Layer 4 of a small transformer language model trained on English Wikipedia (8 layers, counted from 0, width 96).
Take only the direct path to the model's output, skipping the later layers: a vector added to the residual stream pushes a token's score in proportion to its dot product with that token's output vector.

Output vectors of the tokens that the questions are about. A number n stands for (n - 500) times 0.0029.
"ury": 506,297,859,398,495,434,583,468,651,361,404,723,532,586,585,549,564,513,667,477,243,502,443,714,585,652,341,606,491,198,682,533,674,617,332,599,393,313,280,342,335,624,495,561,388,303,399,605,550,757,558,509,527,462,325,678,794,550,507,316,240,538,347,718,348,582,502,481,383,368,473,216,587,444,410,532,468,751,524,550,682,615,242,371,388,699,568,498,414,705,423,320,417,670,407,689
"ally": 220,560,515,79,471,534,617,472,627,542,717,568,614,599,444,440,565,493,487,275,440,217,201,634,583,399,75,799,596,547,333,364,539,647,397,774,665,516,362,555,680,689,411,367,439,581,369,418,598,361,544,537,229,384,625,560,541,464,381,607,662,528,590,786,453,618,531,486,547,494,509,195,366,421,453,676,411,763,484,363,652,281,598,451,647,439,644,281,388,513,630,554,360,598,718,644
"alty": 438,387,434,290,505,528,474,514,720,430,415,624,597,649,624,715,463,621,574,456,314,425,388,521,469,785,335,254,525,417,385,541,441,575,518,674,875,505,318,409,872,525,674,326,212,697,576,490,642,538,556,405,342,335,873,692,541,671,518,677,297,601,405,667,314,603,306,532,652,610,692,210,435,537,168,703,345,386,465,473,523,420,363,246,447,495,556,411,480,306,733,452,505,405,561,403
"itiz": 539,297,719,527,697,410,521,502,341,402,603,485,506,639,474,692,551,678,573,502,264,313,494,539,434,610,479,497,677,579,361,432,515,612,594,545,542,353,279,502,374,636,200,258,424,625,293,630,506,661,527,458,615,335,652,745,623,551,400,719,330,398,404,785,513,437,511,528,167,670,462,299,613,673,373,563,506,581,679,515,471,320,862,301,385,685,333,478,495,484,712,192,441,473,557,290
"ini": 643,641,413,373,452,398,573,626,615,540,655,413,507,453,492,516,550,524,706,384,275,646,436,549,448,440,551,517,330,444,367,676,502,674,392,486,642,442,346,404,553,741,547,437,604,364,389,484,381,631,455,531,651,568,633,661,482,396,635,384,354,440,408,413,445,521,590,475,385,374,597,309,458,607,704,622,333,576,421,546,492,471,634,504,472,655,466,382,479,478,296,571,432,564,495,467
"elf": 616,269,632,377,555,489,583,396,741,437,280,795,814,432,445,467,539,411,618,260,470,453,461,553,578,249,416,743,558,598,476,548,492,513,486,784,601,651,342,353,428,555,335,661,459,426,452,403,501,435,562,217,502,232,297,328,869,374,386,672,335,505,545,646,323,351,255,530,432,760,564,229,785,871,680,648,416,451,544,486,406,544,564,653,412,651,456,444,567,823,398,309,463,742,282,349
" and": 362,463,353,605,463,558,649,660,224,415,406,333,378,576,368,442,419,538,406,592,635,521,392,429,568,438,688,726,330,496,559,722,546,392,350,298,572,401,625,522,213,414,665,244,689,625,576,492,427,246,599,474,488,407,555,483,408,628,405,549,695,592,604,578,515,513,625,477,619,393,542,521,541,516,693,353,429,358,752,500,672,570,386,445,570,384,511,606,397,571,447,591,380,573,481,591
"inois": 465,332,537,533,564,614,543,640,668,460,674,545,896,626,542,462,396,834,621,283,386,525,567,754,446,567,289,256,545,223,453,440,62,491,904,429,716,366,227,503,542,613,304,504,229,640,153,480,388,644,531,410,592,320,983,502,641,383,849,619,251,481,407,491,449,599,421,536,465,678,443,251,709,536,554,581,214,811,187,409,561,443,426,327,744,380,439,548,295,734,463,500,467,635,463,390
"ful": 609,337,647,521,384,449,432,603,830,517,790,728,479,765,518,787,597,716,568,26,341,455,617,328,501,368,202,427,569,389,376,501,645,510,486,539,586,545,454,312,648,733,642,658,481,782,666,659,444,362,661,239,505,319,272,277,586,607,425,459,397,378,463,648,417,699,619,498,710,384,560,190,753,736,461,703,445,518,527,313,397,576,156,466,542,518,609,88,399,282,823,374,76,564,597,236
" K": 488,589,424,570,457,436,603,568,454,615,630,419,514,523,570,371,489,307,458,589,596,441,399,415,493,581,547,544,437,449,525,547,569,485,599,450,370,647,608,490,511,413,450,555,551,499,554,489,505,529,430,491,407,651,342,663,483,550,457,568,568,603,495,473,699,454,548,465,513,388,416,508,403,451,425,521,492,656,459,552,414,503,406,477,515,472,526,541,484,421,424,580,449,435,461,438

Output weights of attention head 2. The head adds the sum of these rows, row i times number i of z. A number n stands for (n - 500) times 0.001.
o0: 613,554,430,527,661,362,594,504,537,487,256,331,491,445,647,401,557,704,325,554,490,537,510,404,720,171,659,644,476,564,394,454,428,351,849,489,533,442,537,622,764,537,689,724,337,703,510,497,137,649,512,592,559,272,635,456,673,507,172,521,317,545,683,588,206,605,452,442,568,584,677,413,583,211,301,215,571,708,658,518,480,457,202,581,235,547,383,677,616,618,715,451,186,306,741,268
o1: 553,520,522,548,550,635,404,461,448,487,541,498,680,547,378,351,642,620,391,372,434,481,631,350,620,610,400,479,357,433,488,356,356,171,430,703,677,95,714,434,712,517,317,459,472,677,512,347,532,266,737,326,249,367,411,630,615,823,572,407,896,657,566,587,365,752,418,384,529,504,697,509,567,241,613,503,590,574,463,530,333,253,578,468,718,395,463,429,283,350,476,500,376,378,432,538
o2: 496,506,556,599,370,431,430,637,407,471,569,438,435,349,614,463,313,224,467,432,798,537,336,467,331,453,179,759,780,575,564,531,479,456,838,531,294,122,525,896,497,528,437,598,662,568,700,739,724,593,570,349,371,549,625,751,492,535,325,521,210,511,480,521,410,544,528,468,510,367,576,686,504,542,744,550,529,524,616,360,254,594,448,594,456,331,298,512,424,553,520,364,724,813,358,540
o3: 407,509,550,469,700,505,521,583,584,149,578,631,659,660,669,494,388,437,571,511,351,279,556,426,631,437,476,343,630,420,419,400,431,503,235,629,382,736,575,422,771,516,514,630,378,553,683,487,343,692,681,485,405,411,471,413,508,633,864,543,201,614,492,619,615,571,259,351,434,330,307,709,296,121,558,755,374,522,475,282,517,542,256,443,592,481,408,347,586,535,457,485,392,722,406,772
o4: 422,396,442,147,429,485,499,508,245,452,438,810,360,566,504,634,477,612,627,492,556,581,430,372,520,645,326,456,521,639,738,438,376,596,134,476,510,576,424,581,744,495,498,652,274,391,693,474,356,444,274,343,464,466,590,392,399,568,437,584,534,251,532,568,560,472,360,518,592,613,566,435,648,461,570,344,840,545,602,227,606,515,525,500,390,312,526,537,667,681,437,437,794,598,571,614
o5: 217,113,603,478,230,411,600,357,356,467,165,317,483,467,523,370,406,563,437,614,505,494,464,647,466,484,779,666,415,158,731,415,473,504,592,734,547,517,669,524,345,647,510,433,540,409,612,724,414,537,539,643,369,517,588,451,640,781,912,507,315,376,388,666,427,635,569,444,558,431,587,397,465,562,276,447,596,404,436,670,619,353,629,673,590,382,389,574,522,660,547,323,578,379,332,590
o6: 506,442,586,488,488,375,530,630,655,412,443,223,477,686,759,207,463,290,667,501,513,507,604,269,451,467,460,658,186,621,377,576,434,496,256,624,649,742,622,712,600,594,355,688,623,363,545,438,510,368,262,152,647,462,588,716,677,706,332,417,611,431,277,453,626,355,535,496,593,326,560,488,324,404,489,610,400,234,534,606,624,660,399,531,378,621,526,599,415,688,712,707,637,473,569,286
o7: 392,330,321,645,602,412,583,614,728,529,418,338,329,550,485,542,570,556,423,180,620,316,330,765,641,635,509,585,432,712,582,395,322,470,215,322,420,311,535,630,748,595,533,361,394,394,642,449,486,532,464,478,348,828,660,451,458,655,536,671,469,355,630,387,251,624,453,366,678,513,298,517,625,604,669,119,262,266,459,595,709,569,383,399,420,753,606,665,427,224,399,409,525,657,545,549
o8: 362,299,320,658,602,361,270,617,628,534,621,738,375,277,340,385,545,436,434,455,497,511,437,555,230,429,449,570,468,132,574,527,583,376,491,571,316,515,323,446,648,489,399,779,506,390,863,563,570,247,460,533,635,509,482,591,587,458,421,490,696,786,667,497,534,393,600,481,754,292,363,745,500,331,273,624,752,566,565,534,349,439,598,534,428,552,713,549,525,544,568,363,648,584,575,614
o9: 424,297,475,412,868,454,697,519,283,317,658,780,586,535,607,443,173,621,339,565,319,559,449,677,641,606,357,689,567,427,323,581,538,367,654,667,820,650,418,628,543,447,369,359,698,450,473,689,525,492,593,221,383,591,412,639,216,353,463,596,589,569,380,437,480,402,488,674,751,569,349,417,621,515,453,263,432,821,231,420,634,349,648,431,547,380,453,369,444,578,718,674,513,445,596,349
o10: 486,173,457,394,559,462,701,525,516,430,423,367,305,779,447,640,425,316,374,428,762,587,499,417,498,553,622,185,480,529,395,536,330,515,769,574,551,446,612,271,308,541,534,651,664,681,515,343,477,568,480,507,581,667,412,705,713,666,430,494,757,474,531,512,282,603,409,393,474,404,100,355,518,419,488,531,526,725,483,275,613,753,411,482,458,707,437,490,559,678,323,364,629,423,665,579
o11: 444,396,513,698,594,283,419,418,543,439,420,422,476,499,128,783,245,532,883,309,488,638,376,646,549,104,335,629,696,431,631,354,440,442,479,544,728,681,502,417,468,609,476,478,202,445,549,495,866,453,530,358,639,391,580,517,517,436,623,331,473,390,470,371,755,759,885,542,552,572,417,489,677,421,575,520,177,706,560,390,416,526,395,312,379,513,563,427,402,630,464,752,464,416,541,699
o12: 485,469,486,488,293,371,609,541,576,519,587,412,852,362,803,570,502,360,518,555,350,641,309,708,377,478,632,368,600,526,374,542,486,547,360,532,556,403,608,575,603,588,261,558,654,409,431,404,752,597,471,620,790,299,796,791,489,447,614,266,612,450,518,784,66,478,503,416,460,603,416,341,651,429,414,419,300,619,576,626,504,740,440,382,388,359,442,525,470,429,612,427,662,626,452,372
o13: 388,621,527,763,789,554,460,638,671,640,426,366,373,442,142,430,385,571,359,381,532,427,557,606,532,581,407,205,603,463,506,635,359,547,330,443,516,514,350,520,676,365,541,706,584,185,315,604,546,379,464,565,410,472,355,637,669,446,456,246,593,233,613,653,567,293,428,578,634,835,468,406,408,463,624,363,608,569,354,692,482,544,437,846,388,462,821,391,426,395,790,239,375,472,306,598
o14: 475,372,684,345,364,640,561,665,597,586,830,494,429,427,324,444,361,438,573,372,480,453,383,67,507,313,715,416,558,274,457,529,321,426,465,464,488,754,554,536,704,438,544,808,412,490,526,493,573,598,438,634,469,303,541,342,68,625,414,779,640,332,285,490,322,494,590,542,447,550,554,605,542,606,517,523,706,493,237,446,520,494,647,444,494,479,623,806,408,209,725,514,408,691,493,280
o15: 658,665,387,550,584,507,500,449,272,453,559,310,596,390,248,401,401,505,601,468,216,382,391,593,409,479,339,592,574,504,664,438,574,774,448,581,571,504,543,377,584,449,471,619,632,615,675,306,307,726,668,430,434,487,608,537,398,476,513,424,692,356,646,653,724,591,434,313,526,503,436,361,252,747,437,495,491,422,346,397,562,235,627,465,326,475,300,476,913,376,558,183,380,810,938,231
o16: 688,464,437,384,347,195,675,289,302,612,639,626,363,572,450,540,414,376,553,434,427,727,494,581,488,384,647,500,545,818,282,271,420,633,362,606,456,376,619,707,407,419,490,412,464,477,490,620,487,478,569,609,712,536,416,376,541,731,653,520,720,671,577,426,379,184,714,377,728,556,497,571,309,387,485,301,638,733,489,471,468,344,515,632,610,218,505,571,564,505,367,550,367,576,484,393
o17: 683,437,283,555,567,500,535,584,622,639,249,488,366,380,531,515,487,263,437,383,504,557,775,409,654,546,276,509,772,492,600,362,348,436,478,494,443,484,366,705,525,624,449,404,410,547,444,246,964,648,524,426,282,485,468,548,351,789,524,821,473,630,572,509,537,284,327,480,407,347,488,274,595,540,406,498,545,424,566,401,726,612,620,211,526,406,642,620,622,466,662,390,113,211,636,549
o18: 685,684,448,679,628,495,526,459,656,577,559,528,468,661,589,627,338,209,639,554,476,237,544,262,493,694,630,377,744,123,656,274,437,659,567,419,488,487,608,450,696,664,200,390,673,539,496,491,345,415,469,520,348,744,280,600,788,466,600,486,438,391,488,419,453,177,496,562,763,480,594,375,642,516,484,381,342,613,643,639,497,297,512,504,189,311,707,668,275,704,314,560,618,549,635,424
o19: 502,542,396,449,415,623,567,715,530,624,615,375,251,600,706,430,521,527,594,818,471,407,441,428,751,558,355,607,178,428,496,441,533,568,308,21,512,453,495,493,549,349,313,585,615,665,696,749,757,598,473,362,673,501,272,546,668,465,557,525,601,529,548,564,377,469,445,529,500,697,394,418,486,397,418,437,352,615,151,635,443,417,338,324,454,451,463,559,620,321,406,601,349,379,330,810
o20: 453,429,853,519,378,468,798,449,650,617,415,395,464,131,473,422,841,428,509,449,448,509,230,738,575,516,595,569,513,653,420,423,781,524,536,668,405,637,465,336,704,464,273,504,353,465,757,375,321,431,209,386,405,625,475,555,344,440,694,721,447,452,434,565,612,330,402,596,467,665,633,382,437,553,588,565,584,716,412,412,250,579,426,559,510,927,473,519,408,747,301,420,448,428,541,582
o21: 521,320,616,244,599,632,464,572,674,740,342,788,274,345,605,568,363,595,310,388,353,601,884,566,520,331,595,482,396,453,322,548,257,647,622,705,658,445,473,599,548,539,598,568,767,234,726,661,282,320,487,409,622,504,533,383,613,454,451,460,510,554,497,510,89,546,718,520,463,494,451,523,381,555,511,574,408,374,378,432,533,395,561,513,433,749,534,354,493,524,510,466,506,516,661,745
o22: 797,343,577,596,460,626,555,503,313,287,402,328,462,503,430,590,522,488,529,190,560,366,732,669,164,760,454,324,439,546,485,694,589,512,565,531,361,473,493,398,512,424,593,376,403,379,504,713,512,625,315,411,740,632,684,230,667,794,442,589,587,626,413,362,499,494,512,508,338,555,634,514,574,85,557,354,491,542,369,528,374,431,590,497,330,338,628,629,760,554,641,580,504,355,576,413
o23: 436,293,437,575,424,727,538,520,811,509,600,259,617,483,448,656,448,351,577,812,403,528,507,778,637,564,226,217,462,708,467,357,450,224,437,430,636,429,656,512,186,466,415,657,278,560,373,483,389,663,308,426,453,559,514,655,530,583,452,363,684,598,253,423,572,577,470,511,626,750,685,603,237,530,440,334,451,451,593,405,600,196,680,664,571,427,378,243,423,627,527,416,557,734,625,560
o24: 608,237,539,553,594,382,409,566,552,257,698,266,281,477,155,738,809,536,671,604,609,280,570,513,463,483,539,825,377,552,395,702,591,642,414,353,595,532,495,542,551,657,497,687,597,748,219,553,546,417,462,563,805,455,448,619,565,564,677,584,470,433,484,294,304,306,364,521,616,521,567,468,446,361,659,478,741,449,577,422,563,278,587,450,328,554,271,268,450,474,243,291,396,602,323,512
o25: 458,646,647,626,616,404,667,326,376,547,413,586,230,381,385,772,553,552,388,525,599,316,674,524,438,738,630,761,344,515,561,277,486,265,538,685,555,655,506,744,338,487,488,629,429,520,217,506,456,519,503,725,497,471,519,748,453,472,589,638,619,472,410,462,393,650,401,471,535,739,251,530,402,341,479,459,307,383,434,455,264,765,524,329,138,371,505,671,613,408,516,524,574,663,480,582
o26: 269,730,677,411,615,400,409,740,586,596,569,478,562,473,392,522,505,352,746,688,365,601,470,671,547,424,312,433,670,381,428,730,596,319,500,372,404,577,750,437,656,451,973,210,377,324,517,562,216,281,632,482,445,581,531,698,469,520,705,601,601,496,342,484,266,484,484,516,346,274,555,638,475,490,278,273,482,762,382,380,603,608,575,649,386,392,470,528,703,200,551,468,555,350,496,681
o27: 363,680,574,568,596,808,601,327,453,259,294,584,775,568,349,603,641,595,567,215,671,446,359,449,530,449,319,491,750,368,261,201,596,553,684,365,324,497,389,527,418,321,613,582,610,588,706,544,342,443,573,517,594,85,423,600,516,519,491,435,604,574,462,340,489,336,616,600,625,597,600,280,544,516,595,383,600,80,207,694,667,509,535,393,523,551,586,583,772,719,551,627,461,553,339,586
o28: 225,680,613,763,497,547,521,439,440,347,475,356,330,313,537,722,561,636,544,375,407,366,732,511,673,478,424,551,462,517,551,361,871,408,447,472,566,670,488,379,672,486,467,339,533,538,290,447,601,457,509,612,651,518,278,193,642,541,245,576,575,533,364,641,359,424,516,382,507,343,524,436,350,822,450,458,574,831,395,419,698,457,573,558,656,433,534,670,379,513,596,241,799,713,575,434
o29: 390,363,743,450,249,597,306,520,510,566,408,484,577,517,450,593,617,637,705,479,481,465,712,442,425,707,838,392,448,329,479,416,661,443,463,298,500,386,641,291,429,586,520,278,351,468,581,643,794,672,411,525,348,453,584,736,424,541,118,429,517,623,683,584,620,199,487,520,424,574,369,605,451,288,619,375,572,478,300,248,530,525,257,811,291,484,527,347,487,626,757,510,533,538,605,379
o30: 353,436,715,424,605,332,394,605,693,483,471,466,471,568,400,535,326,249,538,513,462,290,575,387,453,782,533,534,553,682,353,557,473,533,399,775,469,467,595,550,192,826,620,533,483,672,517,642,400,540,561,538,469,585,585,383,521,448,513,454,444,546,498,421,634,582,588,539,923,708,522,274,615,524,320,392,595,512,490,711,514,490,79,447,763,479,512,399,706,306,604,310,648,546,423,340
o31: 541,531,503,482,739,299,665,366,462,513,740,602,757,402,565,481,607,482,539,408,474,484,481,513,663,524,659,449,419,305,477,484,322,506,643,470,142,594,441,645,409,320,426,213,300,430,506,644,498,388,232,435,753,417,635,716,735,711,322,324,410,327,443,578,632,604,346,442,706,404,307,347,570,578,561,567,855,557,461,466,721,291,658,389,515,660,548,268,509,299,693,758,401,584,463,463

Each question shows a token from some text and the vector z that the head gathered there. A number n stands for (n - 500) times 0.0098.

" J": 498,510,554,466,465,523,473,467,538,519,536,463,442,436,472,530,498,501,501,528,558,520,516,538,519,501,510,485,523,496,493,516
Pushed down most: "alty"

" the": 487,512,543,528,502,443,498,483,469,467,534,558,502,516,489,549,520,493,531,503,466,478,517,543,516,471,508,516,517,498,518,525
Pushed up most: "ful"

"20": 461,482,516,510,419,469,496,332,455,554,382,482,614,408,380,540,578,452,500,445,666,583,524,651,437,389,590,396,581,436,405,339
Pushed up most: "ini"

" S": 521,512,525,495,466,528,493,489,463,509,526,451,496,449,432,506,489,529,538,497,522,527,497,507,573,495,469,479,506,453,582,494
Which three tokens does it push up most, strongest first? "itiz", "elf", "ury"

" cover": 482,522,514,518,514,492,516,522,469,496,488,468,509,512,502,521,466,490,520,520,523,529,515,540,494,513,552,488,530,482,514,474
Which three tokens does it push up most, strongest first? "alty", "ally", "ini"

" release": 496,518,501,527,508,450,500,504,496,506,542,509,517,507,466,540,507,495,510,517,484,509,528,519,498,503,537,524,487,516,537,494
Which two tokens does it push up most, strongest first? "alty", "ful"

":": 462,492,478,466,467,562,467,449,510,516,523,463,451,434,510,535,486,460,550,601,645,506,462,382,456,447,418,539,464,543,558,449
Which three tokens does it push up most, strongest first? "elf", " K", "ury"

" Ok": 511,471,521,463,461,532,491,484,510,483,538,519,515,412,521,561,513,526,532,536,522,520,487,532,520,475,421,474,537,495,523,517
Pushed down most: "alty"

",": 440,559,500,531,469,511,464,466,496,472,541,465,478,525,512,510,488,512,534,602,561,452,503,496,501,532,512,563,465,470,511,501
Which two tokens does it push up most, strongest first? " K", "ury"

"i": 591,589,489,527,426,500,473,475,615,552,573,515,473,557,571,632,552,528,495,558,484,482,457,534,408,577,527,489,405,335,416,605
Which three tokens does it push up most, strongest first? "ally", " K", "inois"

" be": 492,531,551,504,517,430,472,480,461,474,540,573,526,503,474,547,487,491,498,514,451,475,529,552,498,455,529,511,512,506,521,514
Pushed down most: "elf"

"u": 543,526,484,510,371,524,475,478,477,453,521,512,554,469,458,567,495,523,526,523,542,567,472,527,526,500,502,480,519,494,553,535
Pushed down most: " and"

" N": 429,535,499,545,419,488,520,488,497,559,487,460,529,401,503,651,550,508,440,585,569,538,566,573,521,507,529,497,584,420,449,590
Which three tokens does it push up most, strongest first? "ally", "itiz", "ini"

" Nar": 451,524,572,512,440,484,399,617,514,547,582,446,515,573,494,557,527,539,522,534,556,469,553,463,622,652,513,555,511,479,416,564
Pushed down most: "ful"

"yo": 525,508,519,512,482,507,500,510,501,463,528,495,494,485,488,545,489,491,544,537,485,508,497,501,495,496,542,479,494,483,480,501
Pushed up most: " K"

" Kim": 305,475,587,257,156,336,708,588,603,774,403,387,942,558,710,553,531,454,511,718,406,775,549,479,618,420,345,588,489,353,464,664
Pushed down most: "ury"

" Gold": 449,546,449,481,535,405,486,508,575,416,421,482,552,525,534,572,465,471,465,565,503,435,595,524,443,434,426,429,574,476,435,452
Pushed down most: "ury"